Layer 5 of a small transformer language model trained on English Wikipedia (12 layers, counted from 0, width 96).
In attention head 1, each number of a token's query is one row of weights dot the token's vector x plus its bias. The head spreads its attention over the tokens so far by the softmax of query dot key.

Query weights of the head. A number n stands for (n - 500) times 0.00057.
q0 (bias 0.082): 481 443 267 695 659 671 370 713 393 477 559 374 411 631 527 463 514 489 534 558 622 606 593 523 523 225 556 426 700 432 419 523 475 567 386 399 474 528 623 485 442 428 349 520 473 496 530 431 280 595 683 495 605 514 455 442 525 536 249 679 578 678 537 457 446 437 549 374 652 585 262 642 368 396 578 493 527 556 339 475 444 607 373 380 670 549 611 451 560 318 468 346 355 640 556 483
q1 (bias 0.131): 602 652 551 620 551 664 402 436 446 394 483 406 435 516 531 479 579 324 498 659 648 405 452 554 388 454 748 454 465 490 419 651 454 383 452 201 391 781 483 274 546 431 594 574 377 469 622 614 541 479 402 404 369 590 638 455 454 505 559 564 653 509 467 463 784 602 537 322 649 305 448 503 324 749 513 644 223 449 547 458 568 322 401 489 435 667 402 504 751 359 421 557 652 481 361 479
q2 (bias -0.063): 533 472 547 427 576 611 362 452 607 602 533 551 599 505 374 393 532 428 617 450 512 630 502 395 626 576 510 541 383 346 820 446 481 397 619 631 387 535 606 461 425 487 545 423 146 526 609 449 536 487 325 484 500 498 651 371 468 636 459 610 472 508 688 507 817 365 485 570 401 462 272 509 438 535 437 518 435 458 692 756 419 616 425 470 595 305 442 457 592 680 460 473 342 292 324 493
q3 (bias 0.053): 236 559 595 574 568 486 571 407 166 537 501 583 716 358 568 489 499 748 411 482 607 519 569 395 524 528 454 449 589 312 720 602 541 387 511 333 403 587 547 499 357 554 539 414 536 759 681 419 369 528 613 610 600 458 520 444 372 603 607 432 659 501 614 464 482 191 578 569 471 629 417 368 476 470 503 419 673 519 545 677 516 358 398 246 308 403 448 638 644 694 418 273 418 516 406 620
q4 (bias 0.083): 675 725 275 436 302 548 547 374 314 505 467 714 351 615 608 414 704 524 551 648 506 676 358 477 345 523 441 402 506 590 606 392 541 621 530 377 582 463 474 416 563 600 515 458 342 598 501 318 724 541 595 580 548 517 501 600 691 391 525 613 604 422 410 595 590 567 429 363 442 573 488 433 553 346 309 706 384 371 440 611 384 501 546 498 460 475 397 448 442 341 604 410 500 409 730 442
q5 (bias -0.192): 484 704 421 507 225 566 613 532 451 621 843 599 709 595 794 418 344 604 419 394 272 482 569 202 528 548 518 465 461 710 818 341 664 639 593 661 98 331 392 579 495 467 731 268 465 809 488 587 506 661 361 409 348 524 659 535 494 629 646 626 504 453 420 715 458 248 415 521 396 637 511 335 424 246 445 537 303 601 482 582 462 548 439 528 239 466 193 549 487 547 700 220 360 451 429 704
q6 (bias -0.150): 458 505 529 489 523 275 598 558 497 477 588 574 314 503 433 383 371 451 562 574 338 632 287 395 558 750 572 502 548 419 602 421 611 348 527 680 534 509 439 693 515 381 466 412 348 439 408 450 502 476 322 551 572 563 522 433 316 612 639 450 450 728 619 579 627 514 517 504 481 463 790 691 596 312 395 369 665 487 536 546 449 382 486 592 430 519 502 612 465 445 468 311 570 336 622 494
q7 (bias -0.132): 463 436 481 539 530 421 736 558 415 610 615 436 524 520 492 621 387 571 451 431 489 522 649 415 658 697 484 482 466 629 491 387 429 337 549 349 341 461 532 587 330 491 281 431 751 386 409 575 587 480 363 515 609 384 537 440 479 323 570 715 331 532 525 494 500 517 466 567 554 817 471 472 505 416 641 370 519 352 673 401 521 539 467 704 527 384 376 447 518 486 571 665 252 556 558 516
q8 (bias -0.010): 476 426 276 548 332 593 511 566 471 263 396 499 429 633 163 344 570 482 624 647 312 402 500 680 469 377 455 473 299 332 473 437 349 572 748 433 643 701 526 501 492 402 566 721 614 521 423 460 591 438 468 396 577 684 592 375 496 455 569 453 619 492 409 390 419 726 456 477 586 413 550 642 428 716 488 442 488 293 688 485 525 651 679 357 667 567 505 694 366 495 611 438 618 609 490 458
q9 (bias -0.088): 423 391 547 418 544 561 453 332 463 441 430 224 645 699 447 721 474 643 680 501 494 610 461 521 648 407 521 397 481 410 525 468 484 306 617 629 545 561 466 667 335 362 414 668 505 87 357 417 523 544 482 721 510 573 499 633 441 558 613 306 505 466 235 485 523 579 585 384 330 384 458 523 565 686 479 417 567 573 487 526 567 371 545 685 613 608 454 428 353 324 456 442 693 536 739 614
q10 (bias 0.004): 333 525 507 717 507 475 353 598 504 378 306 470 648 547 360 448 598 485 403 675 437 612 345 751 557 430 656 402 569 459 563 627 647 587 479 653 525 484 560 510 469 619 393 458 486 379 525 466 574 375 656 371 398 348 308 468 426 785 586 568 422 601 469 654 429 500 614 316 584 572 522 527 548 633 609 528 608 430 444 459 484 420 432 346 556 434 417 357 535 533 349 614 449 410 389 446
q11 (bias -0.251): 572 478 705 500 588 564 587 692 322 725 418 553 504 464 727 763 394 611 601 430 304 505 634 305 545 674 622 501 530 504 207 384 594 556 489 245 213 488 588 520 520 276 574 378 761 574 179 579 433 490 465 574 566 374 655 425 557 301 690 485 251 510 472 675 304 650 564 543 352 405 585 512 582 186 404 285 475 574 437 449 399 784 600 666 391 471 472 192 288 572 566 603 482 482 509 692
q12 (bias -0.030): 448 578 669 499 198 677 443 658 619 545 653 623 473 422 632 432 562 845 325 600 494 384 533 215 287 626 311 616 440 726 678 446 416 519 430 580 205 439 489 355 517 703 525 390 516 970 821 444 258 446 644 418 376 599 347 349 644 505 617 546 733 574 648 563 429 304 682 261 512 621 745 450 662 247 494 543 575 436 368 607 336 369 218 341 393 342 278 318 695 612 671 376 24 584 725 705
q13 (bias 0.135): 566 572 326 514 667 437 425 158 601 674 381 406 606 422 239 505 575 407 610 427 490 410 479 683 771 471 303 421 532 415 473 727 563 330 570 524 724 574 447 458 466 514 432 641 478 156 483 472 689 328 435 455 666 649 610 683 490 609 528 476 401 373 400 316 665 660 654 465 560 196 560 525 398 681 504 540 602 386 531 408 630 510 468 455 542 473 337 527 620 156 441 631 573 594 491 550
q14 (bias -0.130): 499 527 681 508 494 639 524 727 420 486 552 587 456 419 537 529 529 493 449 481 385 615 863 410 479 571 376 399 648 462 255 307 502 373 520 427 236 544 683 581 575 591 725 481 550 595 500 359 453 842 524 471 577 659 487 518 452 335 510 313 445 500 743 638 264 497 554 364 278 560 628 417 362 520 475 382 323 725 368 359 545 638 533 501 399 356 592 532 217 765 556 329 471 295 479 657
q15 (bias 0.137): 482 627 488 466 654 461 585 335 601 482 401 359 399 713 452 527 428 496 372 588 527 310 382 514 603 494 508 402 280 563 513 638 354 438 521 335 605 538 482 537 627 720 403 501 419 443 472 505 670 281 823 306 532 473 328 586 471 609 707 534 561 641 281 255 495 440 471 460 671 425 610 672 623 643 621 535 441 537 436 337 559 442 487 318 511 296 677 531 564 409 503 562 677 472 476 483
q16 (bias -0.008): 480 424 476 389 649 519 432 721 312 589 636 398 583 704 542 346 549 524 317 475 489 281 572 585 399 474 547 531 669 692 425 411 443 730 334 360 301 443 422 288 516 688 556 601 467 574 662 404 482 554 576 413 596 557 453 314 661 486 593 539 476 378 398 580 406 348 503 216 554 517 585 647 547 432 420 787 436 324 433 541 225 654 543 398 456 661 678 327 579 409 379 699 697 754 372 420
q17 (bias 0.120): 591 328 494 539 581 529 633 604 636 492 304 433 516 492 550 534 327 542 373 570 563 446 695 595 387 343 456 587 539 495 389 582 430 539 379 520 549 692 446 355 534 254 465 536 601 583 536 434 639 550 449 472 589 459 564 536 415 493 432 508 481 413 519 408 481 698 428 501 479 499 355 366 383 450 514 509 534 540 460 437 437 738 609 431 473 488 531 487 545 331 568 445 798 351 490 689
q18 (bias -0.010): 272 538 283 507 438 433 497 783 404 456 551 540 452 623 542 476 556 430 469 631 394 658 509 504 461 215 431 648 547 606 487 493 601 608 558 598 412 393 634 423 479 519 710 325 544 666 665 374 506 593 438 497 290 622 455 196 483 609 482 451 481 619 504 343 638 625 534 447 490 619 434 433 498 411 392 519 377 445 582 367 679 629 455 431 551 513 631 401 483 357 558 580 463 350 584 490
q19 (bias 0.043): 453 633 594 402 514 549 439 445 402 435 679 178 539 308 491 574 542 528 375 417 650 545 553 504 315 560 412 580 551 517 512 331 662 548 448 558 517 484 627 399 342 686 409 324 590 756 621 486 343 560 383 520 542 573 371 458 714 522 580 433 532 626 588 281 479 503 500 627 809 378 618 322 305 454 351 604 519 389 459 490 391 462 365 469 550 545 512 624 471 608 509 522 545 655 537 409
q20 (bias -0.192): 621 527 570 264 688 560 583 773 596 561 510 517 205 369 669 492 369 729 656 281 551 475 555 385 585 604 441 425 463 711 467 277 482 578 537 421 146 408 496 409 488 447 454 512 550 700 310 353 347 406 656 396 495 418 728 417 434 316 384 598 352 463 585 633 301 465 477 626 631 691 398 500 705 263 525 561 766 647 649 372 409 673 676 596 319 360 323 374 325 722 577 345 408 517 598 677
q21 (bias 0.112): 512 545 294 422 394 482 482 445 461 513 613 371 676 560 300 516 768 565 555 443 608 392 371 536 577 429 359 687 684 449 533 705 475 416 590 447 566 572 623 498 452 495 411 541 381 471 654 602 500 520 734 498 575 471 304 632 326 380 302 404 485 686 368 539 714 443 450 541 574 306 442 401 409 599 481 440 537 430 455 642 471 391 299 646 556 405 455 749 723 419 394 490 655 500 425 328
q22 (bias 0.131): 295 442 488 538 504 467 301 282 486 592 435 431 374 505 496 458 604 620 573 462 701 380 305 315 513 657 523 514 663 361 605 538 456 753 513 521 731 260 462 522 675 639 351 508 544 500 635 569 631 447 300 394 596 249 480 521 412 398 450 603 690 485 501 492 478 596 510 441 556 529 640 482 371 602 487 704 576 502 542 472 582 387 430 698 602 456 519 473 378 320 476 405 626 497 602 378
q23 (bias -0.132): 680 430 313 625 441 419 698 562 462 583 483 602 510 452 596 686 327 436 595 583 634 272 627 497 661 504 469 488 499 517 443 401 696 444 414 431 404 379 401 447 571 220 481 470 400 497 403 423 525 745 459 591 686 539 439 349 642 421 438 458 395 542 618 458 527 424 535 512 446 453 725 546 316 459 354 322 560 717 660 462 495 456 442 430 497 472 397 468 403 606 492 492 453 689 590 637
q24 (bias 0.257): 471 482 493 576 553 616 316 364 431 597 380 338 355 528 418 389 632 393 471 668 687 432 533 512 304 81 516 596 536 532 392 647 448 518 352 494 691 458 561 419 571 574 430 612 507 151 547 552 649 620 705 428 428 459 422 372 490 396 513 788 568 515 334 367 613 685 710 493 762 367 337 475 511 830 769 638 244 306 556 524 550 432 395 143 858 313 733 490 500 454 362 422 784 533 587 363
q25 (bias -0.090): 584 642 488 332 395 507 291 583 499 387 656 588 530 606 601 299 706 763 362 576 299 509 416 577 502 505 360 541 363 550 735 381 523 479 491 235 468 477 557 426 534 512 598 375 716 781 697 273 566 686 284 494 366 488 332 422 668 501 535 673 606 598 545 611 470 501 367 372 398 532 433 370 558 440 604 586 393 622 459 494 667 421 531 473 310 530 419 351 582 565 563 192 287 666 504 735
q26 (bias -0.111): 528 567 560 559 482 429 538 540 402 628 568 578 509 310 447 620 417 602 696 545 257 437 522 478 473 562 574 564 421 586 495 352 462 542 597 532 507 552 639 666 493 672 584 348 565 735 524 626 393 605 363 506 678 459 444 469 466 516 405 620 494 455 367 461 358 308 403 558 313 557 458 457 413 464 402 402 581 481 555 439 569 584 687 486 378 513 403 404 553 722 514 420 418 308 549 579
q27 (bias 0.054): 605 445 497 748 423 662 365 547 506 337 399 444 682 488 543 542 470 418 388 642 457 457 578 529 506 401 451 552 477 503 576 520 499 352 420 491 484 545 523 534 677 465 492 602 418 296 500 474 396 365 409 513 431 298 611 407 568 579 394 364 455 366 464 297 501 561 770 594 760 572 442 709 388 518 378 657 533 384 572 418 678 703 485 568 519 386 518 535 453 615 498 470 745 485 373 403
q28 (bias -0.304): 528 316 463 483 559 552 522 733 457 624 470 603 400 286 588 605 341 566 698 398 395 490 810 732 491 693 541 526 355 550 428 260 605 599 575 183 59 330 551 584 540 365 587 384 670 511 352 449 318 596 399 425 402 413 405 397 470 462 599 523 162 668 681 677 376 681 525 463 447 855 653 540 700 59 719 490 368 651 501 453 233 683 658 567 420 457 388 408 351 546 688 434 537 339 713 583
q29 (bias 0.151): 475 379 628 508 573 290 439 365 642 378 380 464 339 435 396 502 368 590 419 549 622 470 312 434 580 632 261 393 604 566 433 566 532 461 407 358 570 724 256 645 576 710 396 705 530 399 584 489 254 480 511 483 702 558 394 596 483 596 408 499 497 553 582 690 549 575 631 501 625 551 425 415 316 492 478 600 409 381 693 475 507 556 531 604 579 437 638 556 382 539 386 588 497 499 485 543
q30 (bias -0.008): 527 330 647 448 510 481 431 688 618 479 372 486 558 608 641 573 488 405 584 659 679 508 739 681 706 585 269 610 651 533 212 370 282 400 554 492 533 509 526 267 528 462 561 484 726 347 523 668 370 645 597 375 516 477 461 415 620 609 570 627 486 440 450 582 448 495 429 490 596 283 490 498 409 380 438 421 603 538 610 339 291 400 434 522 624 420 505 566 358 355 273 533 503 424 460 635
q31 (bias -0.091): 547 602 385 571 199 295 453 411 461 508 617 578 548 586 397 277 557 667 593 416 551 583 356 467 630 542 294 570 238 334 808 232 552 598 541 527 451 386 590 581 357 362 670 540 344 540 365 395 497 458 420 638 499 638 587 567 554 689 615 579 706 619 451 492 410 355 600 564 428 610 503 541 434 521 627 458 510 548 403 596 657 357 259 652 463 476 533 654 470 512 504 323 377 497 516 553

Each question shows a short text with each token's key, already scaled and adjusted for position as the last token sees it. A number n stands for (n - 500) times 0.0019.

Then comes the last token's vector x. A number n stands for (n - 500) times 0.015.

0 " D": 600 308 373 386 627 556 410 462 404 270 415 709 772 266 659 449 558 663 611 438 796 333 392 509 449 518 538 357 683 509 558 353
1 "id": 429 215 382 451 577 631 635 595 425 395 356 801 696 341 729 372 571 524 447 304 772 355 484 599 349 502 579 390 912 447 398 539
2 "er": 566 326 394 461 630 614 572 602 444 388 394 803 721 281 729 416 624 486 528 222 804 305 470 665 440 618 508 382 923 448 479 524
3 "ot": 509 322 450 509 587 638 546 575 515 390 476 842 714 321 661 448 670 440 589 292 842 340 400 658 386 545 665 391 904 387 444 470
4 " and": 594 269 439 417 559 626 592 622 487 199 495 825 701 238 639 435 618 444 723 350 867 244 448 584 424 561 660 497 885 440 450 449
5 " his": 638 302 335 409 617 729 554 575 504 297 471 823 705 195 759 400 520 550 664 316 843 334 414 612 486 548 677 469 844 402 465 518
6 " En": 394 369 412 416 695 661 665 617 449 302 346 760 657 242 719 430 587 539 551 426 706 304 505 557 383 652 662 341 828 436 479 385
7 "c": 430 268 450 471 640 767 551 627 482 294 291 770 655 204 741 379 564 518 427 344 851 258 476 626 396 499 607 366 797 346 406 518
8 "y": 474 282 399 505 631 750 613 534 497 403 367 786 730 187 799 454 554 514 607 325 732 225 491 638 399 546 629 384 897 398 519 563
x: 498 363 358 509 485 447 535 502 404 477 620 629 469 586 519 391 514 733 424 455 481 535 414 411 338 522 451 492 468 489 830 612 609 659 557 449 504 516 584 397 618 597 703 431 353 617 731 323 619 473 530 531 393 458 432 555 507 489 442 430 607 379 561 586 536 382 415 493 663 454 495 424 362 573 338 509 507 584 582 500 624 380 481 385 532 492 455 472 538 521 418 375 597 435 371 519
Which token does the last token look at most, and with what share of its attention? 6 " En", with about 20%

0 "it": 544 281 373 378 661 583 424 435 400 283 427 732 763 324 625 459 541 623 565 432 805 336 439 519 415 468 565 377 699 486 515 319
1 ",": 542 352 260 392 653 602 572 522 513 261 449 849 778 235 627 521 649 490 674 399 900 189 512 539 382 580 644 451 805 475 472 418
2 " 3": 491 339 366 453 631 640 497 492 446 354 432 855 700 217 705 442 630 522 648 405 855 261 565 516 451 532 606 476 854 456 462 451
3 "rd": 570 328 413 506 600 669 527 539 492 407 423 873 714 255 628 409 640 488 602 380 835 381 498 608 476 496 572 407 883 338 435 550
4 " class": 408 353 394 406 556 748 609 633 380 363 362 827 739 279 573 364 644 438 494 415 756 389 455 608 418 605 574 390 863 316 486 515
5 ";": 502 388 360 483 636 623 587 514 528 263 418 807 732 236 708 460 726 463 659 414 848 240 525 548 417 593 627 404 861 519 388 441
6 " B": 474 384 357 538 667 688 601 601 478 384 454 819 750 328 624 463 628 440 642 366 883 373 492 592 403 607 602 306 897 412 452 483
7 "ann": 369 275 467 543 570 700 691 649 510 446 475 809 655 420 745 347 535 431 497 318 783 318 426 516 353 568 639 350 900 334 391 550
8 "er": 538 391 438 551 663 672 588 645 435 371 466 835 754 335 727 417 622 436 545 283 774 334 486 579 435 636 595 393 943 457 441 539
x: 543 542 339 528 525 434 539 432 434 417 572 666 509 651 537 343 618 760 426 453 549 417 425 531 316 423 383 448 483 539 802 633 517 593 530 458 568 454 635 508 665 561 629 455 473 620 679 396 584 450 439 503 500 455 559 472 478 451 490 585 545 522 648 667 592 519 620 412 543 473 394 498 402 597 350 534 462 490 554 489 535 383 365 328 362 538 414 436 568 452 394 373 443 388 429 408
Which token does the last token look at most, and with what share of its attention? 5 ";", with about 30%

0 "ation": 543 312 373 348 615 602 400 424 406 274 423 733 784 300 635 462 539 623 586 428 758 318 443 502 458 512 564 357 647 462 583 287
1 " of": 596 291 404 429 577 695 571 572 462 275 406 809 747 259 591 463 618 547 582 318 911 225 395 586 345 570 668 457 845 438 485 410
2 " the": 597 284 355 423 607 710 581 588 484 299 413 826 750 227 685 469 550 542 591 379 872 266 360 651 367 511 650 510 797 369 447 448
3 " p": 440 338 448 389 720 702 633 646 533 303 253 781 585 224 655 356 582 481 470 365 847 348 473 607 399 541 615 446 792 425 452 545
4 "ast": 446 384 462 413 596 722 744 613 485 415 365 790 613 302 643 398 587 466 487 374 721 244 310 665 296 586 571 425 889 324 449 660
5 "or": 443 323 345 460 693 702 791 652 429 365 358 867 656 306 716 404 595 422 489 344 753 330 531 623 251 591 634 358 853 403 414 544
6 " of": 568 318 394 489 586 729 636 647 482 247 444 816 699 246 589 462 652 505 594 319 898 185 393 617 279 589 718 474 835 449 449 495
7 " the": 586 294 379 467 590 741 600 619 487 298 435 836 759 207 694 449 563 509 605 391 875 261 371 663 346 543 683 513 817 371 424 496
8 " L": 454 348 406 445 710 718 632 678 451 348 427 807 789 257 605 482 650 513 624 417 817 219 396 591 350 570 559 450 836 402 416 485
x: 464 638 380 480 407 407 397 507 492 376 489 689 504 685 538 372 456 696 424 437 401 547 345 456 645 323 379 584 558 491 877 589 410 553 587 488 450 578 575 368 630 677 566 457 578 677 651 359 563 499 481 488 575 439 506 571 425 577 482 432 546 542 547 396 542 512 512 489 481 457 454 447 398 603 369 554 446 462 594 530 644 441 491 442 486 408 410 447 552 526 484 370 538 289 468 486
Which token does the last token look at most, and with what share of its attention? 0 "ation", with about 20%

0 "f": 553 290 351 386 614 569 405 420 441 252 447 701 751 274 642 448 590 657 591 431 773 296 439 514 424 492 556 351 678 488 552 332
1 "ted": 490 263 445 505 586 661 549 558 507 269 388 779 686 255 717 401 568 543 475 314 856 291 373 577 372 551 593 435 898 401 504 526
2 " into": 518 337 396 450 554 677 569 505 498 247 441 768 696 188 611 464 602 589 573 261 836 194 356 603 366 612 676 549 878 485 493 474
3 " the": 601 281 344 416 616 712 570 579 510 296 416 802 757 216 668 471 589 543 599 373 891 241 377 654 344 524 655 515 820 413 458 464
4 " Vol": 374 363 353 451 665 661 495 634 428 378 355 758 683 294 646 407 685 436 537 487 718 305 466 584 318 590 562 375 833 454 389 407
5 "ks": 462 321 409 437 629 703 581 612 480 317 405 805 779 306 684 403 694 428 605 284 767 183 446 561 365 581 590 481 817 403 531 533
6 "st": 487 380 441 457 685 607 584 615 465 364 476 865 746 292 691 382 644 470 542 313 772 226 438 580 347 627 613 405 844 352 425 527
7 "ur": 460 302 367 510 668 688 617 623 414 451 385 814 699 301 731 353 573 506 552 257 803 277 493 594 348 621 601 309 893 410 379 536
8 "m": 482 231 397 550 652 700 615 640 474 418 447 910 706 277 678 393 652 393 574 321 865 230 462 564 368 591 614 394 814 373 358 518
x: 472 554 372 558 467 376 527 476 405 454 602 681 422 697 511 311 549 641 334 364 470 497 392 557 317 410 323 525 564 547 827 554 571 590 485 370 514 551 590 516 578 601 679 465 447 624 731 458 495 462 465 534 418 525 289 496 475 465 551 608 486 499 539 669 570 455 466 448 470 423 466 506 396 531 390 720 462 544 546 521 586 393 507 432 479 464 498 561 612 483 450 378 491 415 455 399
Which token does the last token look at most, and with what share of its attention? 4 " Vol", with about 20%

0 "L": 580 293 340 351 603 560 391 429 408 275 456 712 793 289 616 470 586 670 610 424 797 300 445 486 454 532 543 374 656 508 580 302
1 " ch": 582 296 460 389 585 669 447 613 440 362 308 745 657 234 718 324 499 510 535 390 838 385 384 565 496 532 553 397 826 471 464 503
2 "air": 398 293 449 466 561 650 653 548 436 424 445 867 727 357 671 412 498 446 519 275 760 373 386 638 400 529 620 344 923 414 385 483
3 "man": 577 317 422 476 582 663 635 564 512 422 436 882 703 322 664 448 615 458 569 277 828 341 390 555 385 603 637 343 824 413 422 446
4 " at": 563 352 431 435 610 663 598 591 469 264 464 717 704 212 512 495 598 551 552 276 931 287 408 562 424 569 658 531 899 536 448 438
5 " V": 515 310 455 495 607 641 618 659 415 321 360 763 659 216 635 432 605 543 680 396 815 270 484 524 386 582 530 484 816 467 434 415
6 "E": 401 277 394 485 613 612 529 659 493 310 434 823 774 250 680 420 621 477 542 372 810 258 469 580 360 558 624 427 791 456 470 463
7 "B": 464 332 418 508 527 633 520 616 518 283 405 796 784 253 692 484 573 475 556 326 895 213 443 557 362 586 628 386 812 363 475 468
8 " Ind": 478 351 485 480 513 660 624 533 380 277 376 765 727 261 643 446 651 494 574 433 790 372 315 540 282 512 603 410 812 399 434 454
x: 340 543 367 479 423 469 411 548 500 382 466 689 468 654 478 292 427 722 406 543 405 622 365 349 473 468 453 423 522 486 727 653 614 514 356 441 578 433 606 439 573 672 447 437 576 701 730 456 570 466 496 471 471 456 609 304 438 593 358 542 596 452 451 665 528 467 375 365 501 428 528 509 511 663 497 550 577 498 547 527 637 467 490 475 430 383 430 598 524 539 495 481 550 527 456 440
To which token does the last token give the most attention? 0 "L"

0 " success": 521 272 378 348 600 606 428 397 352 322 439 721 812 301 662 446 537 558 524 427 822 312 432 491 405 469 619 413 683 534 539 281
1 " that": 592 274 358 353 596 686 554 495 513 314 501 703 739 282 648 383 744 481 691 466 833 255 500 506 479 529 608 477 879 488 468 373
2 " in": 528 350 383 414 587 658 584 526 473 287 444 772 621 188 545 441 610 557 517 283 836 161 435 584 378 644 628 537 849 497 431 487
3 " 17": 504 339 419 416 574 658 534 480 533 325 365 724 644 180 621 446 724 536 601 429 805 205 469 545 369 518 607 513 821 494 398 496
4 "7": 488 306 379 411 569 632 578 446 544 341 374 749 650 235 554 474 737 560 584 343 834 207 479 541 402 555 554 550 842 431 400 562
5 "0": 476 306 371 414 512 654 568 480 602 355 337 784 664 222 552 442 696 549 610 330 842 226 498 514 380 559 591 554 820 390 374 522
6 " he": 595 281 306 404 625 721 610 522 463 324 454 823 674 185 559 425 642 559 659 371 859 346 463 541 513 532 598 402 806 432 421 548
7 " was": 489 312 366 480 568 666 510 520 460 327 398 799 739 266 568 426 585 424 663 436 875 385 419 586 401 526 667 489 836 485 376 540
8 " app": 500 268 548 474 531 652 549 510 364 292 335 741 624 148 695 382 508 496 557 431 822 328 458 551 442 536 601 488 796 532 424 449
x: 437 468 443 428 377 532 405 573 518 356 605 622 447 576 466 331 564 613 435 594 597 552 393 273 465 555 545 481 519 573 720 525 607 562 298 421 523 527 387 477 693 661 566 375 394 523 640 398 585 507 380 493 488 364 500 393 451 596 405 551 542 338 423 693 426 577 639 571 532 465 355 533 500 625 515 674 480 491 412 476 644 463 652 533 454 415 458 529 520 609 540 405 473 477 357 487
Which token does the last token look at most, and with what share of its attention? 2 " in", with about 20%

0 "k": 577 301 341 385 624 558 391 428 445 282 445 723 773 316 632 442 562 657 628 452 774 310 440 468 468 493 534 383 684 469 549 326
1 "er": 596 329 327 502 643 581 539 608 474 407 468 860 717 341 687 444 618 466 585 293 823 298 480 589 488 609 543 423 906 439 442 494
2 " (2": 613 404 229 438 686 588 376 525 446 232 444 816 800 278 624 485 867 513 701 467 819 307 529 490 485 501 609 480 779 464 389 332
3 "4": 511 305 382 452 583 592 525 548 473 331 361 854 695 280 642 391 666 452 600 382 820 251 516 566 426 534 536 528 859 425 429 529
4 " August": 495 343 371 525 575 692 546 634 490 323 379 858 562 284 583 472 614 532 588 478 786 202 385 541 378 624 638 514 869 439 316 496
5 " 192": 501 348 319 449 499 628 551 589 491 295 353 807 631 248 591 395 602 517 591 441 844 273 501 557 339 571 622 553 783 474 265 465
6 "9": 501 290 366 437 495 685 539 493 554 385 368 833 658 220 639 521 720 533 605 350 849 199 489 549 440 598 610 549 882 413 358 515
7 " –": 599 394 341 520 606 648 480 522 563 221 361 841 700 220 657 446 653 483 613 444 926 315 510 572 443 563 646 467 813 457 405 488
8 " 14": 543 303 389 514 599 688 535 521 456 286 437 844 662 202 704 470 676 545 636 512 872 236 475 452 472 536 644 474 912 454 375 523
x: 534 448 489 478 420 461 397 412 501 428 533 616 480 663 503 253 567 617 417 468 487 515 388 446 500 431 538 607 454 688 811 576 432 448 420 486 412 477 594 443 591 701 532 502 374 633 776 447 484 398 462 480 557 372 558 543 538 594 426 587 589 572 539 578 523 480 476 463 567 457 382 341 372 623 427 685 431 518 454 489 639 624 457 409 413 400 448 404 621 550 450 353 642 425 443 385
Which token does the last token look at most, and with what share of its attention? 2 " (2", with about 60%

0 " There": 607 324 342 261 603 539 388 409 383 293 466 666 737 254 603 447 643 599 544 450 730 284 439 447 488 513 575 389 647 554 545 262
1 " he": 619 335 288 287 609 638 549 495 471 372 453 857 674 185 653 442 608 518 641 322 807 326 445 516 598 542 589 387 784 454 456 484
2 " le": 509 369 426 294 565 658 430 566 482 417 357 826 513 171 673 342 535 490 551 362 774 299 514 475 571 609 605 387 841 426 398 500
3 "ct": 449 255 417 450 528 672 602 548 454 487 418 821 565 269 702 442 529 477 472 341 927 333 420 511 462 572 625 318 902 360 407 600
4 "ured": 563 367 403 443 623 627 530 502 460 332 471 786 676 181 663 510 581 519 589 296 916 298 404 443 513 603 616 466 900 384 502 482
5 " on": 485 365 379 462 540 651 584 554 542 261 472 800 600 220 612 488 616 482 503 361 799 247 410 543 406 651 724 506 894 543 396 443
6 " political": 519 348 510 488 560 716 572 568 407 336 405 810 753 272 644 403 504 465 510 409 839 345 388 585 427 497 700 421 803 451 498 430
7 " and": 552 276 444 430 621 641 646 595 556 258 462 775 645 203 624 414 513 455 644 406 799 263 397 576 368 545 727 525 861 434 463 470
8 " d": 499 258 435 432 681 660 642 600 429 360 368 796 541 143 710 393 508 543 587 364 890 325 482 477 437 593 618 325 791 474 433 613
x: 462 455 398 485 368 428 391 503 601 375 570 677 455 557 523 231 465 606 440 396 409 590 472 341 576 547 535 451 488 615 891 680 564 527 511 534 514 593 555 413 715 543 641 467 568 612 661 422 590 395 432 473 472 414 417 510 460 540 343 501 518 543 405 473 603 484 466 474 624 443 382 483 464 595 406 596 571 413 599 569 549 589 479 494 347 499 460 374 470 600 398 376 483 564 426 443
Which token does the last token look at most, and with what share of its attention? 5 " on", with about 20%

0 " of": 604 315 390 355 598 587 429 452 417 246 444 692 748 298 581 461 563 650 579 390 803 287 411 511 406 493 583 426 689 489 568 315
1 " the": 598 303 359 424 582 695 581 585 483 320 425 833 720 227 681 453 565 529 576 371 873 251 367 662 365 501 646 506 829 368 444 465
2 " then": 396 284 374 345 610 753 617 646 476 270 415 853 602 246 616 459 617 431 629 357 839 259 447 595 330 533 648 472 876 429 414 500
3 "-": 494 268 356 418 701 682 593 601 532 384 392 881 709 233 624 472 664 486 552 349 906 139 532 596 358 604 638 472 821 376 420 512
4 "unn": 547 273 418 491 626 745 567 537 474 351 346 795 573 314 764 379 507 449 605 405 867 301 348 584 389 530 663 392 854 228 426 553
5 "amed": 586 337 437 516 624 727 545 577 491 291 495 770 622 314 679 477 663 429 624 386 894 271 395 553 440 592 594 603 869 391 437 476
6 " a": 450 321 355 467 673 737 597 603 471 364 389 854 657 259 707 402 493 473 592 370 891 274 449 661 375 566 688 515 847 417 372 578
7 "ud": 427 295 367 556 740 667 620 648 512 375 384 836 585 286 758 471 545 486 463 323 835 266 481 558 318 619 691 365 820 250 399 605
8 "itor": 530 344 501 459 698 765 621 629 421 313 343 798 695 293 662 433 568 361 502 410 851 340 461 623 401 527 692 467 826 403 428 482
x: 588 558 453 392 372 394 491 506 393 369 542 650 412 647 442 254 640 698 402 540 620 514 406 535 400 466 451 408 514 557 706 475 615 611 454 498 561 517 622 339 674 569 629 485 510 549 610 411 658 433 423 588 518 427 468 417 529 542 450 544 526 430 664 597 577 507 598 406 578 550 559 438 378 643 323 553 468 440 487 521 609 456 433 416 453 360 510 433 610 550 480 308 513 464 319 405
Which token does the last token look at most, and with what share of its attention? 5 "amed", with about 30%